Layer 4 of a small transformer language model trained on English Wikipedia (15 layers, counted from 0, width 128).
A neuron adds its activation times its output weights to the MLP's output. To switch it off is to set its activation to zero at one token and run the rest of the model.

Output weights of the MLP neurons that the questions are about. A number n stands for (n - 500) times 0.0013.
n0: 602 712 603 470 431 558 669 516 475 512 679 654 448 401 369 478 627 576 442 450 467 640 543 697 288 427 652 554 331 451 795 765 480 408 631 461 508 836 599 727 593 474 532 346 640 654 422 330 233 263 379 348 484 589 602 423 352 518 688 553 416 496 650 532 390 442 532 362 208 583 395 544 442 656 415 496 633 408 520 492 508 229 563 724 289 504 301 574 516 516 416 688 362 438 475 466 328 460 608 594 360 592 405 403 796 713 673 343 282 355 520 590 217 301 577 549 368 567 419 532 574 560 477 528 393 504 318 417
n70: 360 444 607 220 941 582 591 456 376 474 416 395 414 538 328 568 153 523 424 645 535 569 816 432 291 492 410 488 466 394 413 651 330 460 465 500 348 342 735 570 756 472 470 341 447 509 639 475 680 725 470 459 474 444 557 477 392 615 209 533 323 586 400 403 184 708 521 640 668 560 435 469 458 576 434 582 374 615 940 428 696 588 573 96 538 546 496 500 695 444 339 633 658 306 685 569 670 386 689 306 534 766 491 422 420 572 434 628 434 458 311 529 468 466 348 653 459 513 436 405 604 393 684 491 246 636 358 496
n73: 440 605 432 437 616 425 653 479 513 590 423 740 554 492 593 533 654 365 662 771 411 425 627 566 504 376 382 376 512 474 692 496 206 577 636 147 583 380 582 856 528 523 558 370 500 569 342 642 371 555 483 852 675 546 877 487 467 537 462 379 313 608 588 418 580 392 471 557 573 545 602 447 384 435 492 791 352 259 388 602 373 372 519 221 506 846 285 364 296 508 519 423 159 411 400 447 247 378 558 451 508 526 451 541 504 375 432 512 663 803 547 468 478 337 496 376 487 570 730 384 496 653 504 487 538 407 610 746
n205: 438 726 362 293 812 319 410 675 383 441 554 535 576 513 618 610 477 684 912 352 661 295 487 552 423 422 532 718 429 422 611 770 405 205 152 292 633 479 454 292 525 532 428 386 439 402 712 448 661 548 470 451 504 362 439 641 453 590 661 677 581 416 353 351 426 475 508 597 567 487 351 484 635 454 668 762 344 237 423 154 458 623 668 296 726 445 441 649 446 628 710 399 664 475 683 563 372 399 714 638 342 527 504 293 500 410 578 406 439 332 543 654 387 571 573 412 373 437 391 466 234 629 520 586 476 327 505 550
n222: 505 691 447 477 395 588 766 653 550 593 380 543 487 310 352 418 621 733 546 733 452 488 685 198 585 774 771 373 462 509 324 496 280 543 523 604 686 533 424 702 496 520 563 739 552 540 741 601 698 348 530 261 329 299 270 414 789 609 500 440 445 247 534 248 275 549 492 651 563 517 528 341 475 761 127 319 438 610 500 587 597 496 385 418 400 536 480 485 324 633 461 517 315 446 745 527 256 438 496 492 492 518 311 623 529 571 336 765 451 307 600 317 446 629 509 655 473 760 360 568 488 302 447 474 574 569 491 483
n234: 377 768 386 478 460 567 390 567 196 443 600 284 500 334 596 523 591 720 812 707 446 512 678 473 908 409 278 374 387 391 492 600 492 386 448 468 422 528 346 386 388 322 350 583 450 491 580 605 301 617 628 461 336 363 667 627 414 660 370 539 648 543 326 588 646 453 476 532 527 662 500 537 563 716 563 739 616 353 377 416 638 569 223 617 289 408 307 730 496 434 631 559 751 680 333 417 531 421 763 604 324 419 391 533 700 532 405 516 323 540 709 432 691 484 596 508 369 484 443 431 462 407 675 517 587 176 483 379
n247: 574 481 571 665 447 466 495 399 351 378 436 412 455 561 475 556 376 452 540 569 403 570 516 538 508 532 453 416 244 551 639 379 400 466 211 681 386 552 451 179 440 584 336 557 426 362 540 535 312 513 321 716 533 580 643 513 537 358 559 302 732 754 207 593 542 548 545 504 527 422 609 470 377 347 242 474 453 306 417 581 529 677 393 702 354 849 542 481 561 293 436 538 790 544 81 487 411 557 412 411 274 311 912 585 750 583 841 441 512 553 748 504 557 694 597 527 276 488 548 541 492 585 547 575 568 471 618 655
n250: 570 574 524 568 397 376 681 598 389 249 598 250 463 455 504 429 721 487 415 531 564 334 356 500 453 388 496 480 496 709 728 541 517 338 473 260 710 702 302 563 338 585 483 477 271 557 309 555 455 628 429 484 579 531 470 504 562 542 423 425 722 722 703 418 453 705 356 545 542 467 406 496 504 569 532 885 526 638 412 680 471 593 665 797 383 567 427 495 455 714 401 346 636 305 456 314 445 557 329 688 630 496 516 399 598 546 291 480 240 319 415 549 725 733 282 399 473 570 660 496 469 62 722 609 523 834 292 504
n261: 566 610 722 491 386 565 891 392 375 379 327 719 597 278 599 305 552 469 496 651 336 428 140 677 676 557 460 647 317 426 638 409 444 508 773 764 416 316 559 583 299 500 571 566 472 703 677 420 537 530 253 484 487 586 612 482 580 603 223 488 407 456 470 618 663 541 517 392 606 596 731 354 663 348 337 478 403 566 229 496 421 645 271 517 804 324 559 426 496 309 288 465 341 451 695 478 449 531 547 521 607 742 571 283 430 500 602 334 775 404 392 488 312 492 360 717 459 692 473 626 555 665 283 355 372 654 540 496
n299: 685 484 415 174 468 558 239 313 410 504 749 500 415 529 278 303 413 549 371 527 769 556 580 532 613 561 310 402 354 483 614 413 586 453 318 305 423 512 538 678 690 669 593 461 504 576 525 411 294 644 380 411 389 453 604 427 508 571 583 320 624 394 655 244 569 570 592 571 457 508 536 166 962 376 525 613 322 375 585 841 622 484 438 387 819 382 610 723 492 594 372 465 542 537 651 500 528 477 638 408 330 602 584 534 392 581 332 569 480 433 344 699 157 400 858 484 486 404 686 331 496 472 480 234 700 672 459 353
n311: 576 316 475 251 297 496 414 434 527 263 504 765 543 386 413 514 318 491 412 522 413 670 500 504 642 681 342 195 369 561 311 688 556 547 286 513 484 434 513 604 587 865 381 500 484 500 366 524 209 469 172 590 667 433 596 733 573 695 461 423 534 942 504 500 478 549 432 627 563 301 484 523 685 650 492 450 236 358 637 316 331 623 389 592 557 381 278 450 786 745 496 460 318 542 496 876 560 504 504 357 429 460 563 519 625 319 377 496 672 340 784 588 359 580 628 604 555 496 386 376 548 458 663 457 591 526 745 386

Each question names a token from some text and the token that comes next. It shows the activations a of the neurons there, in the order above. A number n stands for (n - 500) times 0.0066.

Then comes g, the gradient of the next token's log-probability with respect to the MLP's output, scaled to length 1. A neuron's effect is roughly proportional to its activation times (output weights . g). A number n stands for (n - 500) times 0.00075.

"ed", then "om"
a: 503 494 485 515 524 502 488 493 429 508 481
g: 427 681 504 669 457 499 431 298 674 530 565 530 412 357 431 521 238 602 483 571 572 502 413 424 757 416 414 555 261 375 473 479 435 321 498 419 539 390 422 626 628 739 331 281 551 614 506 495 422 767 620 292 679 259 581 643 539 525 637 606 561 400 518 594 478 463 325 472 584 309 424 478 497 430 411 412 498 503 658 527 501 522 622 625 385 537 487 439 377 421 216 418 592 491 638 762 657 458 597 567 423 437 340 587 329 460 319 638 172 623 474 600 597 562 500 489 520 608 633 513 613 460 468 511 628 627 558 568
Switching off which neuron hurts the next token most? n261

"at", then "or"
a: 555 503 524 576 504 500 491 501 470 575 480
g: 332 426 303 445 579 460 462 575 489 442 607 299 280 668 744 496 488 556 456 308 671 738 627 687 393 484 453 535 461 430 580 472 511 303 628 355 591 490 591 651 386 544 691 508 350 163 593 352 402 477 582 414 596 442 561 466 506 392 506 536 458 470 557 506 381 236 662 424 400 528 564 510 482 627 680 481 446 602 704 466 339 657 381 547 579 298 607 449 697 513 562 609 633 648 561 504 615 402 419 522 418 500 554 288 438 573 785 456 365 538 581 609 521 292 387 271 589 449 471 595 637 635 587 431 315 508 506 442
Switching off which neuron hurts the next token most? n205

"ic", then "e"
a: 691 484 523 484 508 476 498 489 599 462 474
g: 456 453 423 510 737 507 362 457 531 300 578 634 596 419 467 535 505 434 469 663 389 596 683 484 507 568 459 603 574 558 507 308 525 610 662 625 371 450 498 508 587 402 537 404 428 681 693 475 497 198 352 391 438 397 240 574 589 745 360 435 619 604 538 592 556 592 501 568 608 558 476 610 542 399 620 564 598 470 631 390 461 473 455 553 468 566 643 332 563 456 122 436 580 311 638 170 514 675 591 348 554 467 446 544 424 330 719 633 489 438 247 582 516 537 477 724 484 427 424 353 425 590 586 604 424 485 232 506
Which neuron, switched off, raises the next token's probability most? n0

"ear", then "s."
a: 554 474 515 480 499 472 501 470 549 527 511
g: 293 491 585 461 427 452 490 538 412 606 437 468 609 664 525 560 596 605 473 313 315 498 617 661 616 356 639 523 389 633 343 446 575 600 601 495 517 593 671 454 457 556 435 500 595 571 636 561 466 576 462 488 710 496 547 455 419 319 606 513 528 574 463 177 596 485 398 491 291 457 760 730 521 542 276 547 279 528 642 500 360 342 604 560 502 481 397 546 373 471 400 606 317 507 337 673 574 275 598 471 496 698 251 239 551 509 392 552 583 490 515 787 526 574 634 693 413 551 608 407 480 248 341 624 346 453 482 462
Switching off which neuron hurts the next token most? n0

"3", then "–"
a: 486 444 575 472 503 482 522 522 476 498 486
g: 399 646 449 349 391 317 357 427 472 451 366 608 545 505 574 706 840 490 598 408 460 592 261 720 496 527 474 531 314 383 439 422 782 490 632 579 411 711 360 378 586 489 615 627 512 456 466 593 364 338 635 533 533 433 420 415 579 522 599 653 419 682 447 601 609 511 518 648 473 437 561 521 271 391 602 469 482 538 438 902 513 448 529 554 438 458 240 438 426 544 435 508 367 711 316 569 609 317 422 598 419 485 362 601 600 345 293 570 442 638 365 401 574 617 388 531 377 601 599 516 405 676 477 610 480 560 463 423
Switching off which neuron hurts the next token most? n70

"art", then " of"
a: 475 453 479 494 505 493 496 553 547 548 545
g: 575 440 402 425 706 559 425 639 395 715 454 698 589 483 535 747 652 337 346 483 501 600 432 502 492 538 556 551 560 415 479 406 412 660 792 506 229 610 288 501 416 333 530 376 554 566 295 677 504 802 296 450 345 379 487 393 444 278 608 626 571 411 591 634 516 562 302 411 407 594 460 452 552 501 579 515 659 417 392 744 305 503 469 396 401 508 457 687 705 562 505 535 387 365 684 430 417 445 544 512 616 636 602 636 511 607 582 495 312 526 523 522 366 427 457 330 341 460 560 472 413 472 533 498 680 606 289 448
Which neuron, switched off, raises the next token's probability most? n311

" O", then "t"
a: 501 525 500 458 530 511 572 501 510 540 502
g: 265 805 333 743 540 466 484 480 361 522 351 580 565 452 501 505 570 485 561 339 443 669 646 708 474 452 551 313 625 416 581 492 659 273 666 582 495 483 373 302 519 456 441 492 536 487 529 413 412 677 509 560 303 588 512 301 611 555 465 456 455 608 759 386 294 609 554 579 357 507 789 608 587 476 523 483 407 546 388 338 524 456 490 573 453 441 651 455 644 439 181 544 391 536 373 654 450 446 542 505 410 503 562 414 604 595 523 459 489 487 642 451 327 614 103 413 405 469 585 698 398 507 576 638 458 611 633 490
Switching off which neuron hurts the next token most? n247

" wh", then "o"
a: 478 594 852 500 500 500 438 456 505 530 531
g: 473 515 542 375 709 475 685 442 643 606 571 424 340 353 369 656 431 389 674 707 457 343 377 393 759 591 385 487 681 670 262 384 367 561 582 416 745 551 347 589 634 413 363 495 506 570 434 570 483 421 538 565 643 356 490 562 531 588 519 398 492 369 620 684 547 629 473 521 574 510 383 514 529 527 480 656 368 530 342 586 414 636 410 740 716 538 330 414 345 208 496 622 358 654 477 622 414 524 491 510 281 469 515 632 416 485 298 525 545 708 512 412 419 454 451 435 384 459 344 621 536 574 338 491 348 768 454 466
Switching off which neuron hurts the next token most? n73

"1", then "6"
a: 497 464 493 478 511 495 543 222 581 495 489
g: 569 583 609 479 158 330 468 577 397 375 414 551 663 560 446 611 562 658 357 505 438 313 573 165 564 485 543 454 505 529 604 568 526 494 641 431 564 289 524 288 606 511 562 545 355 567 196 618 603 672 601 539 427 471 535 513 536 456 476 549 651 476 509 467 757 510 394 498 621 457 520 475 539 287 662 474 535 529 604 708 641 406 467 574 529 550 541 459 195 434 530 490 409 558 662 244 508 445 507 739 540 351 481 608 470 457 586 377 621 486 240 539 637 402 453 174 396 597 686 590 509 506 393 471 499 456 707 497
Which neuron, switched off, raises the next token's probability most? n250

"ed", then " by"
a: 526 494 495 445 524 464 494 474 488 504 501
g: 600 633 529 449 408 656 471 361 554 625 560 551 551 644 192 471 411 522 448 438 563 560 372 383 568 516 466 609 498 333 508 515 502 201 429 465 443 715 325 494 712 571 411 305 770 475 574 322 586 642 436 456 662 390 590 365 327 441 457 485 549 524 476 696 662 492 619 333 566 409 507 453 438 515 602 292 393 313 659 487 675 253 512 544 577 432 552 433 506 416 533 686 392 566 300 503 356 454 638 504 430 602 490 686 658 393 420 401 685 624 672 444 394 323 411 470 683 352 583 334 481 644 578 623 663 519 436 667
Switching off which neuron hurts the next token most? n250

"as", then "on"
a: 498 492 500 492 468 453 509 495 979 501 454
g: 563 455 497 648 514 748 574 647 287 598 350 260 621 626 490 381 715 450 476 455 688 496 564 567 537 580 473 548 454 679 443 602 623 388 554 290 641 502 632 587 423 525 569 593 491 546 585 396 622 672 444 565 662 539 665 510 134 483 399 400 233 475 339 718 464 207 512 389 309 733 491 368 539 521 510 381 517 431 485 560 411 513 309 663 449 326 279 472 677 343 546 489 520 474 333 440 450 584 457 565 545 535 567 498 380 521 404 529 592 509 269 475 590 674 517 601 733 527 588 412 398 468 499 536 461 505 455 306
Switching off which neuron hurts the next token most? n261

"al", then "es"
a: 513 580 558 453 500 480 465 528 525 444 455
g: 381 451 705 462 678 614 369 659 370 655 563 482 733 505 511 353 489 357 385 520 400 585 429 372 428 558 518 587 520 512 623 388 467 486 521 441 541 753 712 484 526 227 316 385 735 594 402 661 505 629 327 446 406 601 513 633 226 457 451 359 414 504 263 480 525 394 517 376 463 332 341 457 564 343 771 524 525 427 539 721 612 478 469 475 395 484 664 603 406 616 583 636 412 625 464 471 428 580 415 781 328 507 314 526 536 377 598 413 489 477 324 489 312 514 669 573 359 617 462 522 537 687 658 516 650 461 575 464
Which neuron, switched off, raises the next token's probability most? n299

" to", then " b"
a: 540 468 501 524 476 470 502 602 524 454 476
g: 481 190 804 628 420 511 290 537 646 641 722 561 612 476 494 577 537 185 527 460 507 424 479 261 730 402 599 631 638 476 555 427 522 619 505 491 772 386 456 608 547 497 511 413 408 464 382 510 535 585 511 529 721 644 577 488 519 541 567 430 649 525 474 397 608 482 434 574 552 249 366 498 480 492 439 567 562 640 313 508 396 414 577 471 441 469 372 523 512 668 363 346 411 586 472 594 556 266 541 313 426 554 398 322 598 634 403 499 408 339 494 487 545 776 553 603 542 617 582 297 428 415 606 511 437 685 327 247
Switching off which neuron hurts the next token most? n250